Layer 3 of a small transformer language model trained on English Wikipedia (15 layers, counted from 0, width 96).
A neuron's activation on a vector x is SiLU(gate . x) times (in . x), where the dot is the dot product.
The model reads these tokens: " N" "i" "ag" "ara" " to" " adv" "ance" " to" " the" " t" "ourn"

The vector x that enters this layer's MLP at each token. A number n stands for (n - 128) times 0.029.
0 " N": 126, 110, 127, 129, 103, 97, 99, 99, 114, 142, 127, 127, 141, 90, 121, 85, 54, 133, 124, 106, 131, 123, 132, 98, 131, 103, 65, 94, 146, 124, 143, 80, 145, 170, 248, 80, 132, 113, 131, 153, 126, 99, 130, 127, 138, 135, 138, 136, 127, 130, 128, 144, 137, 158, 118, 159, 131, 133, 138, 129, 91, 152, 106, 142, 97, 144, 86, 132, 136, 95, 113, 90, 164, 149, 169, 124, 146, 142, 115, 129, 94, 128, 124, 116, 127, 135, 128, 124, 143, 118, 158, 128, 48, 188, 150, 94
1 "i": 118, 120, 161, 120, 182, 134, 144, 62, 113, 167, 185, 135, 83, 119, 116, 96, 72, 101, 147, 104, 150, 128, 145, 132, 125, 73, 77, 74, 113, 192, 132, 194, 143, 141, 103, 113, 172, 79, 132, 158, 143, 126, 76, 169, 173, 121, 114, 92, 114, 139, 125, 73, 158, 108, 101, 126, 179, 104, 76, 133, 106, 103, 129, 134, 146, 128, 76, 169, 142, 122, 111, 109, 141, 179, 148, 118, 84, 173, 92, 129, 127, 103, 127, 122, 128, 150, 129, 150, 85, 116, 84, 126, 120, 151, 136, 143
2 "ag": 85, 165, 141, 136, 122, 66, 145, 102, 147, 167, 223, 117, 110, 123, 106, 147, 63, 98, 97, 124, 129, 173, 97, 152, 185, 89, 158, 115, 132, 174, 163, 169, 99, 222, 113, 111, 164, 114, 154, 109, 163, 147, 154, 154, 46, 109, 130, 163, 127, 62, 108, 177, 146, 144, 145, 130, 120, 124, 115, 127, 125, 87, 161, 126, 132, 117, 114, 141, 113, 152, 132, 124, 99, 124, 174, 108, 153, 148, 123, 129, 124, 163, 143, 161, 125, 140, 124, 142, 136, 101, 96, 158, 133, 151, 92, 109
3 "ara": 112, 112, 130, 94, 127, 94, 157, 88, 144, 109, 131, 140, 96, 147, 155, 123, 152, 122, 130, 117, 128, 137, 144, 155, 147, 134, 160, 44, 131, 171, 128, 120, 107, 90, 124, 127, 142, 138, 142, 115, 146, 138, 98, 181, 118, 110, 86, 119, 129, 81, 112, 161, 173, 163, 114, 111, 178, 96, 68, 133, 105, 104, 114, 132, 125, 139, 100, 164, 141, 131, 136, 89, 121, 153, 123, 122, 114, 140, 123, 128, 125, 112, 110, 121, 130, 119, 98, 149, 112, 161, 87, 140, 120, 173, 122, 105
4 " to": 94, 152, 114, 124, 130, 127, 158, 121, 132, 117, 135, 92, 97, 155, 105, 125, 137, 179, 123, 145, 121, 126, 154, 70, 134, 144, 86, 70, 152, 96, 199, 156, 41, 142, 130, 131, 116, 120, 96, 119, 171, 151, 116, 93, 128, 156, 119, 80, 146, 154, 122, 110, 169, 130, 119, 133, 180, 157, 113, 126, 111, 91, 132, 107, 151, 145, 142, 139, 148, 120, 125, 111, 96, 91, 104, 175, 66, 146, 104, 127, 126, 118, 97, 130, 131, 112, 103, 119, 103, 128, 126, 132, 117, 130, 169, 209
5 " adv": 204, 141, 152, 115, 173, 96, 149, 119, 115, 144, 140, 108, 133, 111, 122, 151, 128, 183, 74, 135, 175, 74, 148, 56, 106, 177, 158, 99, 157, 111, 126, 128, 92, 77, 161, 112, 181, 61, 167, 94, 87, 172, 92, 105, 124, 118, 101, 150, 151, 124, 114, 127, 127, 186, 150, 107, 139, 105, 131, 126, 93, 132, 89, 112, 116, 81, 68, 134, 122, 123, 101, 112, 140, 105, 141, 149, 145, 151, 113, 128, 76, 119, 126, 133, 126, 140, 111, 72, 98, 126, 151, 137, 76, 149, 138, 124
6 "ance": 147, 95, 157, 139, 161, 200, 106, 54, 134, 162, 94, 120, 136, 134, 139, 159, 99, 130, 84, 108, 157, 135, 148, 147, 143, 130, 144, 56, 101, 162, 126, 133, 160, 124, 100, 129, 105, 96, 142, 120, 121, 114, 139, 123, 185, 110, 93, 127, 144, 151, 124, 103, 68, 59, 157, 141, 169, 92, 152, 127, 118, 120, 116, 103, 90, 140, 153, 149, 141, 142, 111, 109, 158, 156, 136, 134, 114, 123, 115, 128, 149, 184, 145, 156, 131, 75, 119, 115, 113, 126, 133, 109, 152, 130, 92, 186
7 " to": 96, 138, 95, 128, 128, 125, 157, 111, 121, 122, 94, 101, 105, 143, 102, 115, 147, 166, 122, 132, 133, 136, 160, 89, 126, 158, 104, 73, 141, 113, 182, 164, 67, 161, 145, 138, 106, 142, 102, 142, 173, 132, 128, 84, 115, 151, 116, 72, 149, 150, 123, 108, 154, 123, 127, 145, 181, 154, 99, 125, 110, 95, 135, 96, 143, 131, 139, 128, 142, 132, 109, 120, 95, 109, 103, 173, 81, 145, 103, 128, 127, 126, 94, 133, 131, 112, 95, 122, 121, 131, 128, 134, 138, 113, 154, 209
8 " the": 123, 127, 157, 128, 162, 76, 133, 117, 168, 116, 142, 112, 119, 78, 111, 82, 157, 126, 139, 126, 146, 137, 136, 143, 122, 38, 99, 70, 126, 103, 143, 95, 106, 78, 140, 133, 120, 120, 135, 92, 134, 132, 139, 109, 120, 149, 149, 174, 136, 165, 118, 124, 161, 128, 126, 148, 168, 151, 106, 128, 134, 108, 127, 118, 106, 107, 108, 152, 154, 161, 115, 178, 80, 135, 135, 189, 143, 114, 136, 128, 122, 116, 145, 130, 132, 111, 123, 114, 140, 143, 113, 139, 115, 180, 128, 123
9 " t": 170, 154, 173, 139, 163, 152, 113, 87, 132, 117, 249, 104, 148, 155, 105, 107, 93, 159, 137, 79, 138, 104, 141, 150, 154, 110, 107, 94, 125, 94, 118, 107, 127, 85, 188, 92, 126, 86, 155, 138, 165, 98, 125, 118, 152, 147, 133, 131, 80, 155, 140, 144, 144, 169, 152, 142, 108, 100, 115, 125, 126, 114, 154, 112, 135, 122, 89, 120, 138, 105, 89, 112, 167, 103, 87, 151, 84, 122, 141, 128, 136, 161, 139, 163, 126, 145, 90, 101, 114, 158, 140, 81, 158, 95, 151, 138
10 "ourn": 183, 200, 108, 127, 145, 167, 175, 112, 127, 137, 112, 101, 145, 156, 98, 37, 124, 179, 37, 138, 134, 94, 170, 63, 145, 183, 151, 104, 116, 174, 137, 66, 91, 96, 148, 137, 111, 152, 178, 182, 104, 210, 109, 115, 111, 126, 127, 188, 129, 111, 116, 89, 131, 192, 159, 193, 135, 110, 95, 123, 139, 65, 110, 127, 45, 116, 110, 122, 66, 102, 112, 136, 132, 93, 158, 133, 143, 118, 133, 128, 101, 157, 122, 133, 128, 115, 120, 102, 150, 82, 109, 133, 139, 98, 143, 163

Each question shows the input weights of one neuron of the MLP. A number n stands for (n - 128) times 0.0051.

n196 gate: 140, 98, 150, 149, 115, 117, 118, 148, 106, 111, 153, 145, 119, 123, 122, 135, 83, 112, 139, 112, 80, 92, 166, 140, 121, 128, 90, 198, 133, 114, 125, 153, 141, 116, 143, 121, 126, 113, 108, 154, 113, 128, 113, 85, 154, 171, 175, 151, 102, 149, 220, 115, 138, 122, 119, 141, 119, 129, 128, 142, 166, 123, 119, 157, 106, 132, 127, 53, 157, 154, 132, 167, 133, 137, 83, 143, 127, 144, 154, 124, 107, 112, 153, 105, 125, 138, 160, 71, 134, 119, 189, 74, 134, 128, 118, 90
n196 in: 182, 96, 157, 138, 107, 149, 131, 102, 120, 71, 189, 134, 154, 133, 78, 105, 72, 126, 83, 69, 122, 129, 140, 111, 164, 96, 118, 152, 142, 148, 157, 134, 164, 91, 202, 71, 130, 101, 121, 156, 104, 144, 90, 100, 114, 173, 147, 142, 121, 128, 154, 141, 171, 141, 130, 160, 168, 126, 117, 170, 139, 113, 124, 152, 121, 126, 125, 104, 159, 114, 121, 151, 144, 111, 84, 187, 148, 145, 112, 145, 131, 129, 137, 104, 122, 144, 133, 84, 96, 141, 166, 117, 123, 125, 138, 125
On which token does it fire most? 9 " t"

n252 gate: 107, 173, 124, 124, 57, 130, 153, 133, 82, 174, 95, 110, 112, 133, 134, 106, 149, 131, 170, 165, 66, 139, 89, 138, 129, 167, 144, 119, 144, 180, 130, 193, 94, 125, 77, 175, 149, 136, 107, 161, 144, 99, 129, 124, 117, 184, 95, 152, 141, 107, 139, 124, 121, 137, 137, 162, 104, 118, 158, 115, 123, 133, 157, 105, 150, 154, 172, 115, 156, 179, 108, 119, 126, 130, 183, 112, 136, 130, 160, 141, 85, 139, 131, 104, 119, 110, 152, 105, 145, 108, 143, 110, 111, 111, 121, 148
n252 in: 135, 146, 170, 81, 107, 136, 115, 119, 102, 81, 75, 118, 153, 129, 108, 98, 136, 63, 85, 122, 122, 152, 96, 88, 121, 120, 100, 112, 125, 155, 136, 151, 81, 205, 127, 153, 99, 153, 102, 168, 134, 129, 136, 121, 130, 148, 149, 112, 114, 127, 97, 104, 115, 167, 137, 123, 116, 91, 119, 84, 126, 138, 129, 150, 124, 126, 103, 133, 136, 136, 140, 134, 148, 179, 132, 95, 95, 147, 106, 118, 123, 124, 103, 125, 142, 113, 135, 131, 160, 150, 178, 119, 99, 93, 145, 99
On which token does it fire most? 7 " to"

n42 gate: 141, 114, 153, 135, 105, 122, 77, 93, 142, 124, 74, 106, 127, 94, 128, 137, 135, 133, 141, 113, 188, 113, 106, 119, 146, 116, 77, 135, 88, 129, 188, 154, 124, 146, 132, 177, 122, 136, 120, 71, 56, 100, 120, 91, 162, 127, 112, 137, 185, 146, 169, 87, 88, 129, 111, 100, 63, 92, 155, 133, 138, 116, 165, 132, 117, 93, 129, 106, 184, 167, 122, 130, 102, 161, 120, 124, 166, 120, 132, 127, 165, 107, 138, 104, 149, 106, 153, 104, 125, 168, 149, 90, 138, 179, 107, 128
n42 in: 144, 127, 145, 135, 129, 195, 89, 127, 89, 133, 142, 87, 115, 128, 137, 127, 155, 136, 158, 148, 113, 196, 112, 164, 108, 104, 119, 118, 68, 184, 117, 115, 110, 90, 150, 173, 120, 140, 106, 102, 73, 125, 103, 120, 123, 158, 106, 131, 152, 145, 145, 110, 117, 142, 122, 88, 146, 81, 139, 109, 114, 127, 126, 136, 106, 119, 74, 129, 139, 70, 155, 174, 85, 115, 150, 120, 190, 117, 144, 137, 119, 115, 86, 137, 113, 147, 133, 148, 165, 105, 132, 100, 112, 96, 130, 168
On which token does it fire most, and how strongly? 6 "ance", at about 1.1

n132 gate: 118, 129, 100, 148, 130, 131, 176, 146, 159, 168, 78, 162, 133, 141, 97, 83, 82, 100, 123, 107, 123, 171, 152, 103, 91, 150, 92, 167, 139, 175, 115, 150, 117, 125, 148, 155, 77, 150, 124, 130, 134, 121, 140, 99, 111, 177, 195, 105, 181, 140, 154, 94, 123, 109, 80, 95, 120, 121, 145, 102, 137, 111, 103, 134, 133, 167, 148, 122, 136, 173, 168, 192, 123, 149, 154, 137, 166, 147, 165, 162, 108, 129, 90, 137, 141, 141, 174, 124, 122, 104, 155, 123, 83, 155, 121, 155
n132 in: 150, 112, 105, 120, 133, 104, 153, 162, 143, 143, 138, 144, 95, 99, 78, 109, 99, 118, 152, 119, 145, 133, 108, 112, 127, 107, 84, 163, 118, 164, 130, 133, 115, 144, 128, 153, 129, 92, 130, 120, 157, 130, 77, 119, 164, 164, 190, 119, 133, 148, 156, 157, 176, 135, 122, 112, 107, 144, 177, 177, 71, 120, 119, 166, 138, 111, 138, 136, 128, 156, 140, 122, 151, 169, 96, 136, 151, 123, 157, 141, 123, 126, 116, 112, 145, 125, 170, 117, 132, 112, 139, 140, 89, 117, 167, 119
On which token does it fire most? 0 " N"

n219 gate: 105, 181, 100, 143, 131, 157, 115, 139, 157, 99, 134, 99, 56, 164, 118, 171, 90, 144, 129, 160, 92, 86, 130, 98, 112, 140, 120, 150, 128, 133, 88, 139, 104, 98, 99, 148, 134, 131, 136, 112, 104, 143, 44, 130, 79, 138, 125, 77, 116, 170, 121, 97, 80, 85, 126, 111, 108, 163, 159, 110, 142, 85, 131, 88, 128, 127, 142, 99, 168, 128, 84, 90, 101, 105, 137, 124, 126, 112, 182, 102, 149, 111, 176, 142, 123, 111, 170, 84, 151, 123, 175, 150, 104, 159, 114, 116
n219 in: 119, 141, 98, 140, 114, 101, 152, 114, 100, 129, 166, 89, 114, 90, 100, 187, 99, 71, 72, 128, 144, 94, 121, 138, 109, 138, 79, 163, 143, 144, 99, 113, 93, 133, 124, 131, 137, 96, 189, 147, 180, 110, 118, 106, 119, 129, 164, 91, 79, 116, 127, 104, 128, 119, 109, 157, 154, 79, 174, 118, 145, 120, 139, 124, 109, 160, 135, 122, 129, 136, 134, 114, 147, 107, 132, 141, 144, 155, 109, 132, 128, 139, 149, 120, 123, 132, 145, 142, 171, 161, 127, 101, 136, 113, 118, 148
On which three tokens does it fire most, strongest first? 3 "ara", 8 " the", 4 " to"

n136 gate: 123, 98, 95, 73, 189, 95, 137, 147, 79, 133, 166, 131, 97, 125, 112, 210, 118, 136, 100, 171, 138, 113, 143, 129, 104, 134, 116, 179, 101, 147, 94, 103, 108, 83, 71, 153, 157, 149, 116, 130, 138, 115, 111, 142, 117, 95, 112, 95, 179, 174, 150, 109, 108, 147, 113, 122, 135, 140, 177, 143, 142, 123, 199, 103, 145, 132, 140, 119, 106, 182, 161, 97, 152, 136, 138, 110, 84, 116, 132, 138, 118, 127, 150, 85, 123, 150, 121, 132, 136, 80, 132, 108, 102, 126, 106, 58
n136 in: 104, 73, 141, 150, 130, 88, 160, 146, 135, 136, 173, 116, 119, 149, 140, 108, 118, 81, 136, 65, 143, 137, 78, 127, 132, 111, 170, 164, 145, 111, 145, 98, 117, 139, 142, 102, 114, 118, 131, 157, 134, 130, 88, 137, 97, 161, 153, 139, 97, 100, 158, 122, 151, 154, 139, 62, 108, 119, 81, 138, 115, 131, 103, 156, 110, 111, 99, 80, 79, 178, 161, 134, 133, 132, 58, 141, 119, 179, 159, 122, 129, 118, 118, 124, 102, 146, 110, 101, 122, 124, 146, 96, 98, 174, 175, 121
On which token does it fire most? 6 "ance"

n244 gate: 129, 109, 196, 123, 119, 96, 113, 192, 136, 103, 127, 113, 144, 147, 126, 201, 157, 105, 171, 158, 104, 149, 144, 131, 88, 186, 152, 105, 149, 143, 123, 124, 117, 115, 92, 119, 105, 100, 169, 128, 116, 102, 107, 100, 103, 94, 128, 96, 113, 117, 95, 109, 125, 133, 96, 79, 103, 150, 94, 131, 131, 121, 117, 99, 107, 125, 152, 160, 107, 175, 197, 91, 167, 116, 100, 129, 96, 106, 158, 113, 87, 101, 124, 132, 126, 163, 138, 137, 144, 112, 105, 138, 121, 87, 135, 152
n244 in: 176, 131, 117, 132, 126, 113, 138, 140, 121, 100, 151, 71, 176, 122, 127, 145, 129, 91, 145, 129, 116, 157, 185, 125, 128, 166, 142, 110, 136, 123, 80, 146, 129, 141, 92, 111, 112, 161, 156, 142, 155, 121, 72, 89, 107, 98, 119, 135, 73, 105, 106, 93, 180, 135, 139, 112, 98, 152, 89, 112, 132, 127, 108, 119, 121, 92, 117, 170, 84, 145, 110, 84, 150, 115, 122, 134, 106, 103, 134, 99, 108, 144, 137, 114, 81, 161, 117, 140, 118, 129, 109, 159, 119, 105, 134, 147
On which token does it fire most? 3 "ara"

n74 gate: 139, 120, 158, 137, 123, 124, 159, 144, 156, 160, 158, 187, 80, 133, 203, 137, 158, 153, 165, 137, 115, 180, 162, 132, 110, 181, 30, 128, 162, 137, 102, 96, 173, 134, 161, 209, 82, 126, 95, 119, 131, 94, 121, 160, 159, 183, 107, 132, 162, 112, 137, 145, 85, 122, 118, 96, 124, 138, 152, 114, 147, 108, 85, 124, 144, 127, 127, 147, 146, 141, 144, 140, 121, 115, 135, 157, 155, 158, 159, 123, 109, 119, 152, 104, 119, 151, 122, 131, 103, 152, 120, 69, 175, 89, 158, 63
n74 in: 123, 153, 105, 114, 134, 119, 130, 137, 152, 120, 136, 150, 128, 128, 128, 177, 123, 160, 105, 120, 130, 126, 150, 139, 190, 138, 154, 138, 132, 69, 104, 99, 83, 177, 157, 119, 146, 137, 143, 127, 151, 110, 175, 140, 135, 141, 107, 132, 103, 114, 137, 143, 106, 143, 136, 111, 110, 189, 168, 118, 179, 102, 97, 99, 158, 176, 137, 142, 185, 122, 183, 91, 58, 94, 186, 153, 117, 146, 161, 127, 140, 115, 144, 115, 99, 123, 117, 155, 97, 79, 126, 92, 183, 102, 146, 141
Its two highest activations, in order, are on tokens 1 "i", 5 " adv"

n33 gate: 123, 192, 154, 132, 90, 113, 175, 127, 107, 124, 156, 162, 115, 82, 171, 183, 140, 114, 148, 170, 134, 189, 133, 146, 106, 151, 93, 163, 88, 103, 110, 136, 50, 68, 107, 122, 82, 120, 156, 142, 149, 74, 107, 145, 128, 116, 136, 99, 158, 106, 157, 83, 132, 84, 110, 143, 102, 126, 180, 109, 157, 171, 125, 180, 135, 148, 148, 126, 175, 133, 158, 122, 81, 77, 130, 73, 91, 91, 135, 138, 144, 150, 134, 179, 121, 141, 105, 182, 123, 163, 149, 102, 169, 79, 138, 145
n33 in: 150, 99, 172, 154, 107, 156, 92, 132, 84, 157, 129, 118, 111, 166, 126, 111, 138, 139, 136, 129, 90, 133, 121, 120, 129, 140, 200, 111, 168, 90, 97, 190, 137, 147, 139, 114, 146, 91, 146, 109, 93, 139, 107, 104, 147, 130, 118, 77, 85, 117, 123, 140, 109, 99, 119, 67, 68, 117, 219, 130, 109, 61, 133, 89, 87, 136, 135, 106, 117, 203, 131, 126, 128, 172, 135, 179, 117, 135, 138, 139, 131, 110, 97, 82, 124, 125, 139, 161, 123, 74, 147, 106, 99, 194, 153, 123
On which token does it fire most? 8 " the"

n53 gate: 122, 183, 81, 144, 134, 146, 132, 173, 130, 145, 130, 143, 112, 123, 147, 161, 134, 171, 134, 141, 144, 153, 87, 145, 86, 135, 115, 193, 107, 93, 126, 121, 103, 154, 128, 94, 106, 153, 108, 138, 98, 89, 138, 126, 94, 155, 155, 131, 146, 180, 186, 123, 90, 95, 64, 126, 86, 105, 103, 116, 154, 120, 101, 154, 132, 120, 141, 105, 146, 122, 134, 115, 89, 164, 124, 100, 121, 104, 120, 147, 108, 109, 153, 152, 118, 135, 161, 159, 134, 139, 157, 111, 117, 80, 156, 140
n53 in: 143, 163, 88, 134, 139, 147, 115, 136, 132, 137, 134, 142, 134, 108, 135, 111, 137, 173, 108, 158, 140, 177, 81, 99, 125, 120, 131, 148, 129, 100, 155, 114, 119, 119, 141, 113, 124, 117, 121, 129, 131, 106, 158, 118, 88, 126, 136, 121, 116, 151, 153, 134, 112, 127, 110, 159, 115, 133, 113, 148, 152, 129, 112, 131, 126, 122, 134, 132, 132, 119, 112, 101, 73, 128, 134, 151, 141, 134, 106, 115, 136, 115, 134, 129, 118, 155, 125, 174, 124, 133, 132, 122, 111, 110, 203, 125
On which token does it fire most? 6 "ance"